Layer 2 of a small transformer language model trained on English Wikipedia (9 layers, counted from 0, width 128).
A neuron's activation on a vector x is GELU(weights . x), where the dot is the dot product.
The model reads these tokens: " |" "\n" "|" " 19" "58" " |" " \"" "J" "a" "il" "house" " Ro" "ck" "\"" " |" " El" "vi" "s" " P"

The vector x that enters this layer's MLP at each token. A number n stands for (n - 500) times 0.007.
0 " |": 383 504 510 331 605 333 367 422 564 425 747 573 353 483 508 529 387 267 637 492 815 403 471 398 523 475 567 476 416 634 328 534 458 411 557 473 456 516 649 441 522 389 732 532 463 406 528 592 559 364 571 382 633 429 689 666 137 687 488 574 670 548 388 773 609 354 472 398 576 383 565 433 525 732 162 284 704 611 833 528 497 484 557 408 695 540 323 365 655 353 548 556 407 469 528 620 514 465 471 537 465 501 465 481 689 557 506 443 689 513 190 528 732 204 367 321 779 415 444 547 534 484 621 401 389 337 430 433
1 "\n": 410 502 487 322 452 334 464 475 609 381 711 505 440 527 478 444 386 226 637 491 754 390 472 401 494 468 582 508 401 644 286 533 431 310 409 452 401 544 692 416 438 319 707 504 510 414 586 561 590 321 500 433 672 367 732 726 220 704 455 528 702 570 425 819 515 231 483 556 569 422 487 433 402 803 136 342 655 610 799 591 506 535 557 403 640 517 312 350 488 406 459 556 456 500 474 588 589 501 480 503 488 573 384 498 730 583 427 528 562 552 246 552 764 254 462 352 743 541 503 653 566 547 573 369 496 391 477 524
2 "|": 436 471 564 325 460 355 379 442 580 494 737 591 469 567 459 466 285 222 669 567 796 361 533 423 508 539 563 457 480 652 295 520 431 387 513 466 458 555 641 413 414 400 699 537 436 396 496 549 601 402 570 399 686 428 801 777 202 722 523 664 673 519 356 707 521 344 434 479 553 420 465 469 450 829 231 369 622 621 750 460 558 484 619 393 634 533 297 333 589 300 514 527 410 464 504 534 489 508 517 569 503 572 374 503 756 510 511 378 661 453 251 538 675 181 417 286 756 400 497 582 445 590 634 425 339 319 400 522
3 " 19": 291 440 436 345 445 303 316 539 590 399 813 454 404 450 550 491 260 318 718 545 802 279 407 466 536 501 585 374 451 552 330 519 519 496 502 348 484 477 702 429 424 376 668 491 524 562 486 623 669 442 574 381 611 327 704 809 311 707 580 567 763 471 401 807 570 427 487 469 547 455 487 378 374 837 210 556 721 597 588 449 590 478 470 421 722 540 306 284 561 433 575 398 501 458 527 540 530 525 505 510 508 535 351 502 759 522 395 479 612 481 309 384 628 261 491 319 827 488 379 695 512 610 667 386 477 398 467 410
4 "58": 418 366 325 271 423 390 420 491 555 482 717 476 476 502 577 479 376 312 668 580 735 268 345 416 458 432 570 542 501 548 301 470 673 441 530 248 539 461 624 498 345 381 580 459 442 420 550 653 556 310 641 347 672 481 576 817 274 642 598 595 773 443 372 713 647 395 517 490 483 496 514 472 456 845 233 336 624 540 599 489 584 533 389 520 829 511 315 247 498 325 432 503 637 397 482 637 615 579 454 635 571 490 468 463 737 542 451 415 679 460 250 555 673 393 455 328 900 461 432 629 483 540 643 366 478 441 431 396
5 " |": 331 488 422 328 600 421 413 447 560 495 753 538 434 483 510 466 373 281 659 517 758 319 500 411 494 468 504 459 466 692 372 438 476 407 613 367 449 545 652 417 396 474 706 513 467 425 520 609 595 352 552 374 709 436 694 736 127 682 585 574 648 514 362 838 572 358 483 428 420 433 517 415 417 806 192 384 681 525 817 549 515 500 542 507 718 525 368 237 542 329 541 553 585 437 531 589 543 508 497 541 425 528 578 502 710 509 458 402 601 457 256 519 706 204 447 306 787 414 384 569 506 489 599 464 474 379 393 416
6 " \"": 351 523 407 451 481 414 495 490 552 474 835 561 555 535 414 406 332 373 600 560 617 335 481 491 513 479 592 456 451 537 374 585 637 304 546 418 461 468 619 507 410 295 695 516 432 529 554 594 625 349 596 434 734 330 583 676 169 675 560 592 624 607 387 785 476 380 440 440 538 347 613 381 319 971 146 404 571 602 775 522 561 525 530 315 625 532 364 294 563 376 473 501 506 436 461 568 543 536 479 553 400 513 467 533 703 608 462 411 574 526 250 548 588 218 415 240 849 565 527 635 478 514 544 313 499 398 488 475
7 "J": 386 414 404 384 377 312 342 589 629 576 622 553 456 549 446 468 447 242 661 651 721 280 542 466 522 501 591 348 391 553 313 574 479 375 578 447 479 473 555 514 443 192 576 459 469 541 393 534 517 479 519 373 651 312 632 703 133 679 469 552 731 503 360 729 573 620 412 548 554 444 657 506 331 898 142 320 769 702 660 475 419 631 553 527 722 502 326 428 556 450 421 417 551 445 424 468 512 500 449 552 330 480 507 464 752 496 497 302 652 554 346 634 663 399 350 476 820 468 420 686 473 585 551 382 441 450 429 633
8 "a": 248 479 304 435 383 466 380 538 574 458 842 475 491 485 430 431 455 323 641 494 624 350 445 350 535 487 688 417 397 553 363 499 536 468 569 421 444 402 528 465 338 248 569 507 455 546 462 516 570 389 577 473 618 395 711 806 293 675 502 646 655 595 389 748 584 475 478 484 679 466 510 434 453 686 174 339 545 650 688 559 530 466 607 555 658 524 325 389 499 473 607 541 602 413 406 638 451 552 297 528 465 424 656 445 741 415 501 439 820 334 221 480 797 302 527 396 829 464 324 740 406 584 666 318 512 377 479 478
9 "il": 421 655 337 376 458 462 376 410 463 440 823 513 432 478 675 424 399 249 626 679 714 255 456 495 521 497 586 429 452 430 369 580 530 513 358 312 411 528 555 350 365 383 658 409 615 400 438 656 726 327 565 468 614 531 768 664 261 598 593 675 700 558 371 692 597 410 657 594 550 288 490 374 350 738 290 235 513 684 607 460 362 470 652 607 655 507 322 404 587 483 570 540 509 484 450 550 586 562 451 511 397 479 556 422 695 515 398 509 611 389 164 554 722 207 317 424 827 563 430 646 333 610 570 348 453 492 505 549
10 "house": 368 476 348 340 386 420 387 430 515 475 825 548 301 548 637 522 428 238 593 534 646 274 382 547 502 521 605 548 393 476 332 538 643 504 440 287 435 484 672 431 339 435 577 411 515 467 495 542 634 406 577 362 781 503 639 636 152 678 463 738 720 540 336 693 549 242 513 554 519 354 433 438 325 871 296 390 627 790 776 478 564 396 472 552 731 581 257 344 545 412 387 636 503 467 497 483 453 611 445 546 516 480 599 497 626 470 503 490 543 449 363 501 711 311 404 503 846 489 494 615 325 571 561 494 533 462 387 432
11 " Ro": 300 537 456 453 334 392 324 472 599 496 608 581 408 637 546 548 412 148 627 521 628 247 418 434 555 528 559 457 424 458 405 559 576 320 486 327 516 489 660 433 402 294 630 435 576 506 502 608 557 459 579 350 706 279 745 673 163 668 533 554 643 501 504 753 526 314 482 468 658 502 444 444 347 763 197 301 655 538 725 550 606 459 593 474 735 548 307 494 557 367 575 336 558 512 391 613 481 699 538 463 483 406 552 493 623 537 530 304 577 338 455 568 803 312 345 407 813 603 452 697 437 586 532 434 539 479 363 471
12 "ck": 390 534 404 249 462 472 394 421 594 472 801 528 403 487 486 461 428 271 593 644 775 222 405 511 482 477 597 529 384 472 356 651 570 529 489 377 429 420 616 376 336 429 561 556 423 348 390 606 754 315 626 385 778 435 700 710 175 610 525 664 634 487 396 713 629 331 529 597 493 408 482 410 288 712 236 343 538 758 648 630 472 492 516 578 651 589 278 473 525 522 478 568 546 386 449 683 477 525 485 420 469 545 667 485 779 499 447 352 530 536 255 635 673 350 347 391 779 456 390 612 306 594 441 459 591 530 356 493
13 "\"": 352 442 437 380 456 325 348 560 576 453 795 552 538 526 488 388 361 267 643 522 650 390 484 426 467 479 492 480 405 523 356 531 703 522 355 274 384 490 615 367 419 272 634 535 536 481 545 569 657 415 512 501 677 538 507 687 262 680 555 531 583 640 398 906 530 439 607 473 508 350 529 303 331 972 237 456 574 720 769 583 588 523 456 472 656 466 154 298 453 326 425 488 616 410 441 631 575 540 484 532 437 432 553 555 688 491 511 369 640 513 393 422 565 236 445 462 909 614 455 573 489 504 478 460 513 467 424 468
14 " |": 317 459 438 359 597 351 349 509 613 478 733 548 416 467 569 433 399 219 618 559 740 323 485 391 521 493 562 441 407 681 354 499 558 396 569 333 480 547 638 422 422 450 692 479 427 482 485 609 614 346 584 420 643 447 631 732 151 676 586 569 621 542 396 840 588 400 499 446 478 368 487 403 384 788 206 370 630 634 820 551 539 499 543 509 677 530 268 260 556 319 531 554 558 524 535 620 528 496 476 488 451 501 541 516 695 503 471 308 632 479 300 518 738 250 442 339 801 421 340 546 506 526 601 480 507 350 378 429
15 " El": 382 590 374 446 444 441 309 471 609 512 644 427 555 452 573 443 441 22 619 576 695 185 412 526 577 498 638 393 427 503 430 584 410 463 467 448 497 483 561 477 518 281 645 490 567 453 410 658 707 518 609 306 704 326 781 673 111 598 501 589 583 533 467 659 452 373 536 415 554 395 514 306 401 599 167 408 528 628 666 533 506 574 603 501 586 460 330 438 467 411 600 439 489 487 467 630 620 608 577 565 406 433 595 442 624 594 424 439 644 437 391 574 778 293 311 474 773 558 395 711 416 627 690 385 514 437 376 555
16 "vi": 387 508 532 474 369 440 470 431 583 515 849 552 326 598 479 679 458 266 696 512 656 326 432 461 500 571 611 479 405 392 408 459 545 411 337 252 462 580 714 422 435 334 625 543 442 426 266 608 651 505 581 309 740 516 760 621 268 587 529 552 834 487 341 928 568 299 501 599 531 609 464 405 401 581 288 239 611 557 624 606 508 407 517 617 783 559 374 443 590 502 452 489 539 610 559 551 338 510 369 384 431 407 602 355 761 472 491 352 548 407 300 615 687 227 425 284 877 659 393 537 589 510 531 419 461 349 467 432
17 "s": 463 482 482 232 574 436 438 486 608 398 742 443 328 569 460 495 440 232 691 533 490 272 484 474 643 531 573 483 341 468 356 564 623 386 361 530 465 646 599 382 460 510 574 571 368 312 451 645 606 412 525 440 655 398 744 640 305 576 573 598 695 440 482 585 529 432 483 562 445 505 531 263 437 814 215 558 638 618 698 489 518 525 496 757 807 483 317 361 618 463 581 534 618 379 472 502 528 532 380 518 494 548 561 378 764 460 494 429 590 484 171 463 712 263 472 302 893 533 354 725 408 489 399 373 472 430 466 438
18 " P": 374 447 426 370 389 368 344 591 676 429 726 519 350 456 653 431 435 240 611 673 683 376 451 510 442 446 690 383 413 470 366 640 607 337 544 385 621 542 691 484 523 414 661 514 461 523 426 616 572 333 552 351 605 276 764 737 157 684 484 532 641 546 380 836 523 408 490 475 487 405 503 317 206 707 253 472 670 685 621 479 484 525 585 486 690 529 288 398 543 375 549 534 542 314 383 664 516 504 423 430 466 571 669 507 620 647 433 243 567 448 414 598 778 374 409 350 807 487 454 560 462 608 639 410 498 465 396 491

Each question shows the input weights of one neuron of the MLP. A number n stands for (n - 500) times 0.0022.

n60: 405 609 702 470 508 218 420 474 369 344 305 488 362 663 600 621 569 446 509 480 653 643 428 362 545 203 565 400 389 490 511 465 443 576 449 669 624 340 466 506 612 605 597 696 316 522 538 409 381 471 395 551 306 503 417 615 442 497 423 661 508 527 707 189 483 308 465 329 852 623 355 363 647 451 513 459 612 652 469 571 360 403 588 235 398 654 523 474 617 330 420 675 447 729 417 705 453 246 357 625 646 428 514 609 576 499 532 516 390 643 495 635 496 421 377 455 450 795 496 429 600 343 490 507 476 525 410 442
Its three highest activations, in order, are on tokens 0 " |", 1 "\n", 2 "|"

n420: 424 450 505 412 508 502 449 557 483 456 639 447 472 566 547 532 427 359 365 447 470 470 682 673 532 477 411 534 414 487 544 571 587 449 461 355 649 355 467 549 525 709 571 375 559 598 421 622 536 501 326 496 416 293 433 569 473 401 495 485 409 445 602 464 501 557 501 568 507 442 568 462 454 545 458 196 417 455 425 338 516 349 563 506 444 574 494 581 626 544 654 596 602 371 495 456 485 478 470 463 660 489 591 453 538 525 493 707 625 633 607 554 455 646 734 628 415 479 436 497 563 412 466 409 290 440 517 770
It fires most on token 9 "il"

n480: 389 615 404 587 623 415 485 532 502 682 582 542 569 529 432 329 529 536 457 330 394 540 502 513 716 795 471 469 561 362 532 502 499 521 509 523 495 481 486 599 500 499 348 647 346 359 450 528 273 541 447 437 429 545 546 432 488 600 564 395 554 333 429 519 562 547 460 568 454 512 567 500 420 487 492 433 533 517 385 614 445 659 601 441 509 532 495 519 617 434 496 417 673 629 510 479 593 362 466 587 495 595 517 667 538 568 401 493 542 513 507 479 447 491 510 590 545 541 650 456 298 557 547 481 444 517 554 363
It fires most on token 7 "J"

n329: 418 403 466 624 549 338 520 449 686 593 538 360 445 357 409 475 527 330 306 427 599 361 417 597 688 471 401 408 620 405 536 527 519 501 401 495 515 540 537 511 506 513 641 445 453 381 506 421 527 362 505 603 578 515 253 405 463 603 292 412 411 473 481 467 457 594 588 622 498 458 401 538 413 493 664 571 493 555 517 602 515 441 412 532 550 593 502 511 544 601 614 514 700 508 542 480 554 345 627 378 437 599 561 364 480 497 671 547 718 487 431 491 525 668 662 609 598 354 441 513 541 429 607 579 482 603 513 597
It fires most on token 12 "ck"

n425: 454 455 591 438 355 565 554 603 483 603 435 599 555 575 449 500 618 508 529 552 382 435 603 522 395 539 487 611 390 481 472 493 481 468 641 369 276 575 572 398 504 725 442 610 694 553 522 503 523 439 460 422 543 545 465 470 458 534 597 335 595 579 498 503 650 563 677 450 537 561 251 645 590 518 310 547 542 351 607 303 452 534 425 520 634 412 493 420 440 433 398 577 517 530 366 469 685 643 528 492 331 478 616 454 394 637 385 510 463 435 358 598 477 560 680 432 216 440 694 478 420 273 603 540 536 603 454 459
It fires most on token 5 " |"

n385: 542 585 634 518 619 519 493 768 388 295 480 601 627 442 431 546 527 441 336 378 483 591 585 413 559 421 426 442 539 423 517 498 496 304 555 682 385 597 376 505 491 345 562 418 345 531 575 476 555 578 462 486 569 485 496 581 596 469 452 494 736 335 618 545 620 530 467 579 694 685 611 427 542 490 469 524 498 456 494 458 460 409 598 372 512 545 511 473 499 321 634 379 545 559 571 494 409 342 447 349 330 350 566 483 379 503 590 532 591 480 608 581 661 462 353 438 543 322 575 482 457 470 377 520 662 686 483 347
On which token does it fire most, and how strongly? 11 " Ro", at about 1.3

n324: 526 546 623 552 504 572 486 419 546 478 641 468 420 426 642 669 313 539 611 559 424 571 562 502 535 356 586 386 284 487 478 537 475 519 373 551 389 538 446 429 450 469 525 429 509 581 349 639 405 537 459 441 623 266 490 610 681 458 685 437 601 570 355 481 384 607 621 527 706 625 469 623 390 358 486 548 518 554 500 457 565 506 434 328 643 557 561 493 352 459 574 609 627 499 458 510 465 519 430 470 321 596 464 644 335 552 531 413 437 478 525 474 349 620 432 581 547 482 718 350 568 670 550 549 503 595 398 309
Its three highest activations, in order, are on tokens 18 " P", 3 " 19", 16 "vi"

n263: 558 621 456 382 503 573 646 630 480 511 513 382 725 401 596 554 447 548 504 387 452 645 412 523 717 441 547 421 328 453 502 460 575 475 567 580 396 427 473 524 620 395 542 482 597 212 550 654 600 665 448 543 513 591 535 424 486 567 362 482 367 352 281 718 526 259 487 607 492 592 508 467 638 464 586 681 521 582 531 546 512 527 389 419 477 456 487 509 343 547 505 603 338 524 465 460 536 462 570 464 406 527 371 625 464 560 461 456 369 627 590 646 508 323 563 482 531 770 506 497 656 535 203 521 425 477 590 569
Its three highest activations, in order, are on tokens 1 "\n", 13 "\"", 16 "vi"

n117: 581 442 481 449 458 298 595 553 373 385 527 489 688 506 672 269 446 512 527 654 663 448 479 613 449 565 505 703 608 330 664 553 574 503 624 448 823 607 492 390 520 517 458 375 321 516 481 534 453 425 532 471 505 476 479 434 688 453 278 434 668 651 442 512 376 474 524 559 392 560 435 599 535 448 479 459 283 676 504 299 489 445 409 516 472 592 661 357 520 579 456 604 537 462 473 609 513 566 403 403 367 522 551 528 422 602 458 512 516 409 483 311 489 648 377 457 289 431 497 533 526 536 692 357 509 534 316 573
It fires most on token 18 " P"

n351: 690 487 558 307 507 555 545 419 513 494 719 421 489 461 582 518 389 431 448 462 467 534 506 579 564 457 504 623 421 452 552 390 496 364 510 453 426 501 534 575 533 620 492 611 365 259 612 595 361 662 598 322 651 338 467 588 642 564 474 512 499 370 522 403 452 508 602 693 515 472 298 632 507 562 437 495 514 476 518 612 545 346 509 466 469 452 547 543 461 583 512 507 537 528 525 516 463 441 431 336 569 393 526 536 439 575 531 453 589 466 511 522 507 625 560 563 450 747 525 398 478 470 599 563 528 451 570 384
Its three highest activations, in order, are on tokens 16 "vi", 17 "s", 10 "house"

n344: 369 462 552 328 522 463 521 448 426 506 583 414 490 498 711 543 630 715 596 438 572 629 591 375 576 530 437 521 316 501 418 466 428 399 463 546 471 648 567 445 524 377 442 528 394 484 539 426 444 530 504 437 561 460 555 544 394 480 529 579 603 565 511 378 517 470 392 496 337 583 439 578 377 451 458 506 414 443 552 372 691 538 445 564 638 468 548 340 470 511 651 559 486 449 498 451 472 558 437 623 548 578 636 683 532 714 377 415 234 592 649 399 285 540 527 678 345 536 535 490 480 418 646 479 449 454 499 443
It fires most on token 5 " |"

n3: 405 519 542 626 450 496 511 548 553 584 418 637 479 527 643 405 505 493 458 499 657 602 385 628 647 440 446 475 568 531 359 354 530 462 631 442 464 507 587 543 514 522 386 393 303 654 680 508 498 376 624 507 527 429 372 456 510 496 474 354 497 651 391 449 597 617 522 493 595 514 480 508 489 370 397 489 333 557 660 319 601 429 558 600 507 457 645 451 602 646 266 580 519 465 418 677 504 683 401 596 523 410 527 417 407 663 330 393 530 522 493 406 415 508 501 674 360 409 380 497 569 471 609 562 445 409 251 491
On which token does it fire most, and how strongly? 14 " |", at about 0.37

n76: 391 576 395 559 409 298 641 340 555 642 570 482 467 490 483 511 429 458 455 392 479 365 529 553 519 613 569 302 385 421 571 470 366 388 559 423 527 603 461 478 432 437 564 468 497 457 591 424 561 625 506 492 514 532 464 443 487 458 488 405 593 706 597 495 515 459 494 444 507 394 520 488 479 490 569 601 391 499 498 606 384 615 617 555 520 471 612 489 613 554 439 367 514 640 603 592 505 438 528 493 455 581 454 295 551 514 468 718 516 576 561 424 534 655 496 516 395 221 517 431 683 646 628 442 592 388 539 574
On which two tokens does it fire most, strongest first? 15 " El", 1 "\n"

n346: 761 573 506 493 712 353 603 438 511 382 471 554 484 480 500 565 595 621 421 364 549 316 650 420 314 613 581 610 520 528 652 365 429 435 557 614 550 528 488 420 350 573 612 527 650 454 623 429 611 538 413 612 681 444 445 754 543 535 484 513 686 467 405 519 464 595 433 397 471 654 639 521 317 481 606 529 487 536 431 491 581 310 567 587 489 359 456 462 630 544 537 303 534 382 600 507 315 520 472 432 408 507 505 483 510 362 515 555 551 417 534 445 378 469 446 657 609 389 526 411 323 472 497 574 481 499 658 322
It fires most on token 5 " |"

n374: 439 412 557 480 487 498 435 607 509 586 435 488 473 405 526 571 624 507 445 542 489 463 483 483 548 454 574 459 461 407 572 407 526 429 485 563 457 554 478 465 507 623 462 385 403 592 488 559 552 484 479 398 549 457 355 673 582 421 466 534 603 458 488 502 433 472 467 613 606 525 401 465 386 453 733 484 318 434 494 580 455 484 390 392 458 518 428 374 583 379 574 347 523 507 494 502 589 443 405 623 495 513 575 599 565 409 437 358 521 511 638 527 572 395 570 291 554 671 623 467 550 492 528 495 615 809 617 710
It fires most on token 18 " P"

n22: 492 674 467 656 269 470 564 475 550 591 404 379 453 502 640 532 441 275 459 402 420 473 438 460 628 401 302 365 555 507 503 391 641 539 524 569 417 437 440 559 579 489 377 712 459 348 624 476 458 594 417 354 538 469 647 539 537 650 432 558 558 606 519 531 544 500 539 552 427 459 347 604 460 455 576 647 429 561 579 608 435 367 581 573 453 486 451 587 518 517 614 474 586 665 499 571 677 508 516 257 468 488 398 454 462 402 386 520 506 652 654 510 418 493 368 477 575 706 558 385 429 463 592 639 568 382 476 521
It fires most on token 15 " El"

n301: 449 587 549 473 454 640 542 692 433 475 324 427 556 564 553 561 558 492 413 638 580 360 470 518 295 487 561 668 375 379 369 458 464 546 354 483 462 538 533 563 556 555 600 411 476 560 496 298 584 624 645 692 646 416 334 523 575 494 482 443 512 419 404 372 531 516 317 488 374 612 615 765 587 610 644 402 473 458 700 478 513 549 369 582 461 470 465 406 352 489 269 441 559 469 535 508 377 447 436 570 499 273 481 446 480 624 643 315 499 480 487 437 558 579 501 583 525 613 534 566 502 465 678 472 608 413 684 464
On which token does it fire most, and how strongly? 4 "58", at about 0.68

n508: 490 564 612 529 358 372 540 509 410 705 431 433 490 368 456 500 533 523 572 535 536 524 454 389 752 612 614 599 284 576 528 392 328 483 522 615 528 582 537 564 560 611 392 317 497 357 437 499 499 474 469 362 588 642 463 483 482 504 607 653 478 491 611 567 395 403 325 501 631 491 475 578 578 378 693 506 413 570 532 384 551 541 503 311 507 535 521 468 543 361 474 555 444 547 547 292 364 494 541 534 601 440 623 529 642 476 467 386 625 297 513 515 373 332 477 399 574 550 619 536 679 522 427 446 290 451 556 654
Its three highest activations, in order, are on tokens 2 "|", 16 "vi", 0 " |"

n388: 436 250 670 297 471 393 595 446 145 592 624 551 550 504 547 459 570 329 403 492 511 417 524 413 395 401 506 576 527 563 708 402 438 415 541 393 694 516 282 565 507 585 375 460 570 539 615 533 499 501 641 524 401 576 550 557 569 587 620 362 336 561 612 427 549 295 621 533 381 593 337 535 611 439 195 409 574 525 428 479 314 406 668 510 644 572 745 322 479 423 516 411 546 489 472 609 308 597 587 578 447 560 482 545 506 437 455 423 633 586 468 519 348 574 447 703 457 478 399 652 545 374 358 593 417 637 650 523
On which two tokens does it fire most, strongest first? 4 "58", 5 " |"

n124: 547 483 459 476 480 590 506 447 260 534 603 491 538 421 638 481 555 344 523 424 499 701 572 508 547 580 479 512 559 347 504 552 495 549 508 425 525 520 441 432 450 478 615 237 442 551 454 528 551 480 351 459 617 428 433 634 666 410 518 474 656 301 556 524 487 717 532 603 571 308 484 526 493 548 504 511 588 445 388 649 568 533 637 470 403 434 509 656 347 366 451 273 436 471 749 623 501 452 571 441 438 466 432 486 480 529 511 455 429 419 576 437 537 589 579 343 570 415 501 467 459 652 563 385 429 513 618 630
On which two tokens does it fire most, strongest first? 9 "il", 3 " 19"

n481: 425 579 485 500 652 645 398 544 611 467 433 489 500 465 690 474 521 521 508 451 376 375 666 625 665 544 376 441 369 470 501 553 548 443 337 497 486 438 296 615 411 623 440 592 497 624 420 503 571 613 761 496 524 304 488 836 404 594 573 468 298 573 584 400 452 522 412 521 450 489 520 527 641 596 654 517 519 433 504 475 715 540 510 407 518 482 581 563 426 551 474 515 518 487 422 558 675 415 275 425 476 262 550 514 483 396 362 429 603 570 488 410 527 531 679 449 415 446 494 612 550 493 420 415 622 567 568 484
Its three highest activations, in order, are on tokens 8 "a", 17 "s", 15 " El"

n163: 662 422 690 647 543 557 692 457 529 447 376 453 511 525 616 386 501 556 422 453 535 362 384 398 581 448 545 518 597 533 555 489 503 516 432 493 811 419 520 686 470 488 483 457 509 409 539 468 578 557 583 660 490 436 418 461 417 495 586 566 440 421 432 306 467 654 501 489 570 365 562 489 320 539 544 479 579 648 619 514 644 468 563 544 579 540 317 385 438 406 417 437 469 678 482 421 511 477 478 408 454 414 492 516 487 567 583 298 492 538 451 481 332 453 536 384 355 454 374 570 563 492 502 631 537 466 541 457
On which two tokens does it fire most, strongest first? 14 " |", 6 " \""

n492: 513 605 473 623 608 444 530 495 592 510 349 623 612 440 384 499 385 464 362 496 553 313 548 623 637 336 359 468 593 591 590 410 397 702 548 648 424 393 600 501 464 539 448 470 422 567 520 456 530 671 366 541 571 266 537 447 605 524 243 499 625 623 394 526 580 400 500 463 492 453 441 468 390 529 480 569 528 491 593 526 477 332 449 512 456 474 613 509 364 516 470 462 434 494 482 442 393 452 489 584 599 479 577 472 534 585 592 558 551 584 578 505 650 545 513 412 503 501 509 497 612 646 357 559 721 556 456 589
It fires most on token 15 " El"

n249: 505 559 571 617 599 421 546 556 476 535 455 597 444 550 450 507 482 599 662 516 413 432 501 563 442 382 674 404 522 406 448 530 539 391 535 567 503 460 570 453 517 291 549 483 469 684 490 631 377 475 505 534 523 624 571 500 416 610 740 447 371 521 532 521 422 597 605 362 456 446 488 707 408 346 455 503 649 472 362 450 488 329 650 452 457 488 631 293 429 652 495 579 505 301 466 498 572 578 421 393 549 411 395 544 458 550 782 556 421 627 348 504 417 428 594 591 492 384 524 460 499 566 457 644 449 501 474 495
It fires most on token 6 " \""

n74: 468 538 426 578 498 520 502 466 566 499 633 532 471 511 557 594 420 420 532 594 595 772 453 609 535 536 612 716 379 465 674 394 359 495 592 509 686 452 666 526 392 343 376 506 483 661 525 367 379 463 390 571 435 385 481 662 484 655 662 283 520 394 511 513 593 600 403 329 533 371 519 490 408 454 647 599 502 433 436 295 765 447 580 354 559 438 453 546 631 458 639 512 341 483 338 462 467 445 582 525 478 544 544 386 600 310 509 723 511 606 482 642 465 706 563 411 390 443 472 540 372 584 443 608 378 667 381 443
It fires most on token 3 " 19"

n134: 602 608 442 356 426 520 673 444 444 561 584 474 598 458 384 284 519 478 488 384 596 403 279 511 693 544 509 328 476 619 559 745 483 488 595 508 700 629 532 504 429 353 349 438 598 695 588 550 400 456 620 608 384 506 458 474 540 587 331 468 587 621 507 397 379 637 352 609 540 461 532 463 512 389 577 560 595 479 539 524 532 538 327 567 333 487 482 447 434 512 533 463 456 680 598 447 447 530 616 370 385 306 598 520 542 333 591 455 714 497 520 488 455 523 523 482 563 469 375 354 451 669 454 539 348 425 627 338
On which two tokens does it fire most, strongest first? 8 "a", 7 "J"

n378: 492 569 483 336 513 508 394 615 503 601 458 508 377 461 462 535 480 452 531 433 497 618 470 569 629 576 493 609 683 511 509 495 521 465 650 454 398 719 548 539 424 525 476 562 418 654 251 605 503 688 481 484 659 511 413 655 639 507 503 539 636 370 573 434 475 388 448 338 432 451 549 422 479 427 469 557 453 335 354 369 544 544 594 425 557 518 566 544 501 403 470 752 541 522 428 436 627 499 415 541 357 528 445 418 656 516 509 669 541 487 519 439 409 450 499 295 406 561 688 445 688 398 329 436 593 509 364 516
Its three highest activations, in order, are on tokens 17 "s", 16 "vi", 3 " 19"

n330: 583 572 609 326 526 559 479 528 328 441 441 408 471 512 202 458 571 421 515 543 639 587 439 419 557 366 519 534 518 405 505 591 389 614 512 527 535 457 418 568 367 497 441 473 437 514 585 600 566 483 622 559 451 407 535 537 516 490 455 385 477 496 451 243 625 282 325 595 230 549 651 657 686 441 443 519 479 463 523 546 359 501 629 319 395 527 536 458 565 419 670 487 521 522 517 582 508 636 632 410 571 368 591 408 540 483 549 482 646 466 393 542 626 627 338 574 595 655 454 445 495 365 435 518 374 573 516 426
Its three highest activations, in order, are on tokens 0 " |", 12 "ck", 15 " El"

n473: 525 312 637 582 358 550 527 579 680 490 403 594 544 573 482 487 635 348 523 421 451 576 623 626 274 537 542 503 492 385 504 559 468 390 555 472 465 537 435 473 654 466 350 337 583 576 489 605 454 498 429 500 377 574 504 444 452 385 545 458 398 470 509 687 635 629 539 328 619 477 547 423 380 691 421 443 596 567 433 485 437 491 550 575 457 484 456 626 564 385 473 467 540 419 423 452 363 598 514 433 605 564 432 510 426 396 472 396 431 541 553 568 448 625 393 490 513 472 464 445 550 631 513 567 541 532 615 543
On which token does it fire most, and how strongly? 7 "J", at about 2.7

n98: 343 478 466 571 377 710 662 553 528 548 409 302 485 451 581 549 353 661 635 527 418 706 543 571 529 367 430 532 342 538 519 696 459 470 395 674 463 453 456 423 374 530 415 599 377 354 461 456 626 408 625 534 347 412 553 578 486 416 579 663 472 613 587 449 448 602 586 319 431 525 451 360 501 628 349 422 441 641 626 467 662 445 541 527 510 521 725 508 489 451 469 459 512 687 428 605 489 532 227 680 664 602 519 406 474 457 211 547 490 365 500 290 492 614 448 462 390 549 498 530 554 441 362 389 623 577 513 524
On which two tokens does it fire most, strongest first? 17 "s", 8 "a"

n235: 498 600 701 595 509 392 528 603 530 540 533 548 518 314 369 456 509 713 709 663 467 531 439 518 628 659 494 285 564 436 393 577 374 416 543 443 469 587 482 436 398 418 510 432 798 646 634 441 623 574 360 609 544 436 341 514 461 372 469 396 617 398 448 599 354 470 534 478 443 344 518 556 513 517 578 416 494 520 440 341 652 456 504 572 565 582 594 369 671 343 396 442 549 413 510 477 426 618 404 658 552 527 396 445 595 384 581 791 625 476 519 437 373 514 587 486 390 459 416 421 558 475 392 680 574 411 434 485
It fires most on token 3 " 19"

n282: 480 661 369 498 494 611 439 574 484 615 479 395 543 498 501 530 472 476 496 422 476 475 436 483 491 372 601 496 461 622 385 481 432 536 472 485 616 649 493 644 555 385 451 416 436 486 488 579 450 368 667 490 529 329 360 564 552 556 348 355 490 372 565 473 512 505 559 629 942 568 322 521 397 462 754 635 393 507 508 527 370 361 407 480 479 542 494 513 572 366 542 621 765 591 573 375 646 504 487 506 225 578 707 756 306 567 595 488 369 660 511 436 405 553 354 318 554 521 417 461 492 589 696 579 533 490 461 418
On which token does it fire most, and how strongly? 18 " P", at about 0.19

n355: 634 471 574 508 588 553 704 492 451 486 517 479 474 575 476 488 664 650 505 432 564 397 654 480 433 439 531 306 411 472 487 445 402 532 314 595 453 518 525 558 534 317 479 504 476 478 599 679 640 580 447 580 509 636 443 531 514 476 366 520 385 452 451 498 424 305 416 622 317 545 640 523 676 331 438 454 638 555 623 557 539 571 415 362 483 643 493 571 295 426 541 460 304 601 452 395 441 406 616 654 374 300 427 493 410 535 569 537 571 462 607 534 693 575 538 413 582 519 542 496 566 570 377 597 510 358 509 524
On which two tokens does it fire most, strongest first? 1 "\n", 16 "vi"

n240: 481 553 567 546 478 508 464 523 623 553 444 509 289 506 548 610 566 422 462 385 424 397 551 356 440 643 491 626 468 488 402 561 421 393 652 412 637 537 454 602 487 639 495 475 518 619 395 334 520 518 503 421 468 473 516 483 531 612 584 596 401 528 623 791 537 290 442 512 609 553 486 593 545 380 482 441 391 354 390 475 759 602 232 615 505 389 380 573 504 429 337 525 481 588 415 631 422 460 437 311 752 552 497 426 284 504 680 598 403 592 489 532 643 524 483 434 417 555 425 472 628 478 343 492 511 523 563 459
On which token does it fire most, and how strongly? 16 "vi", at about 2.3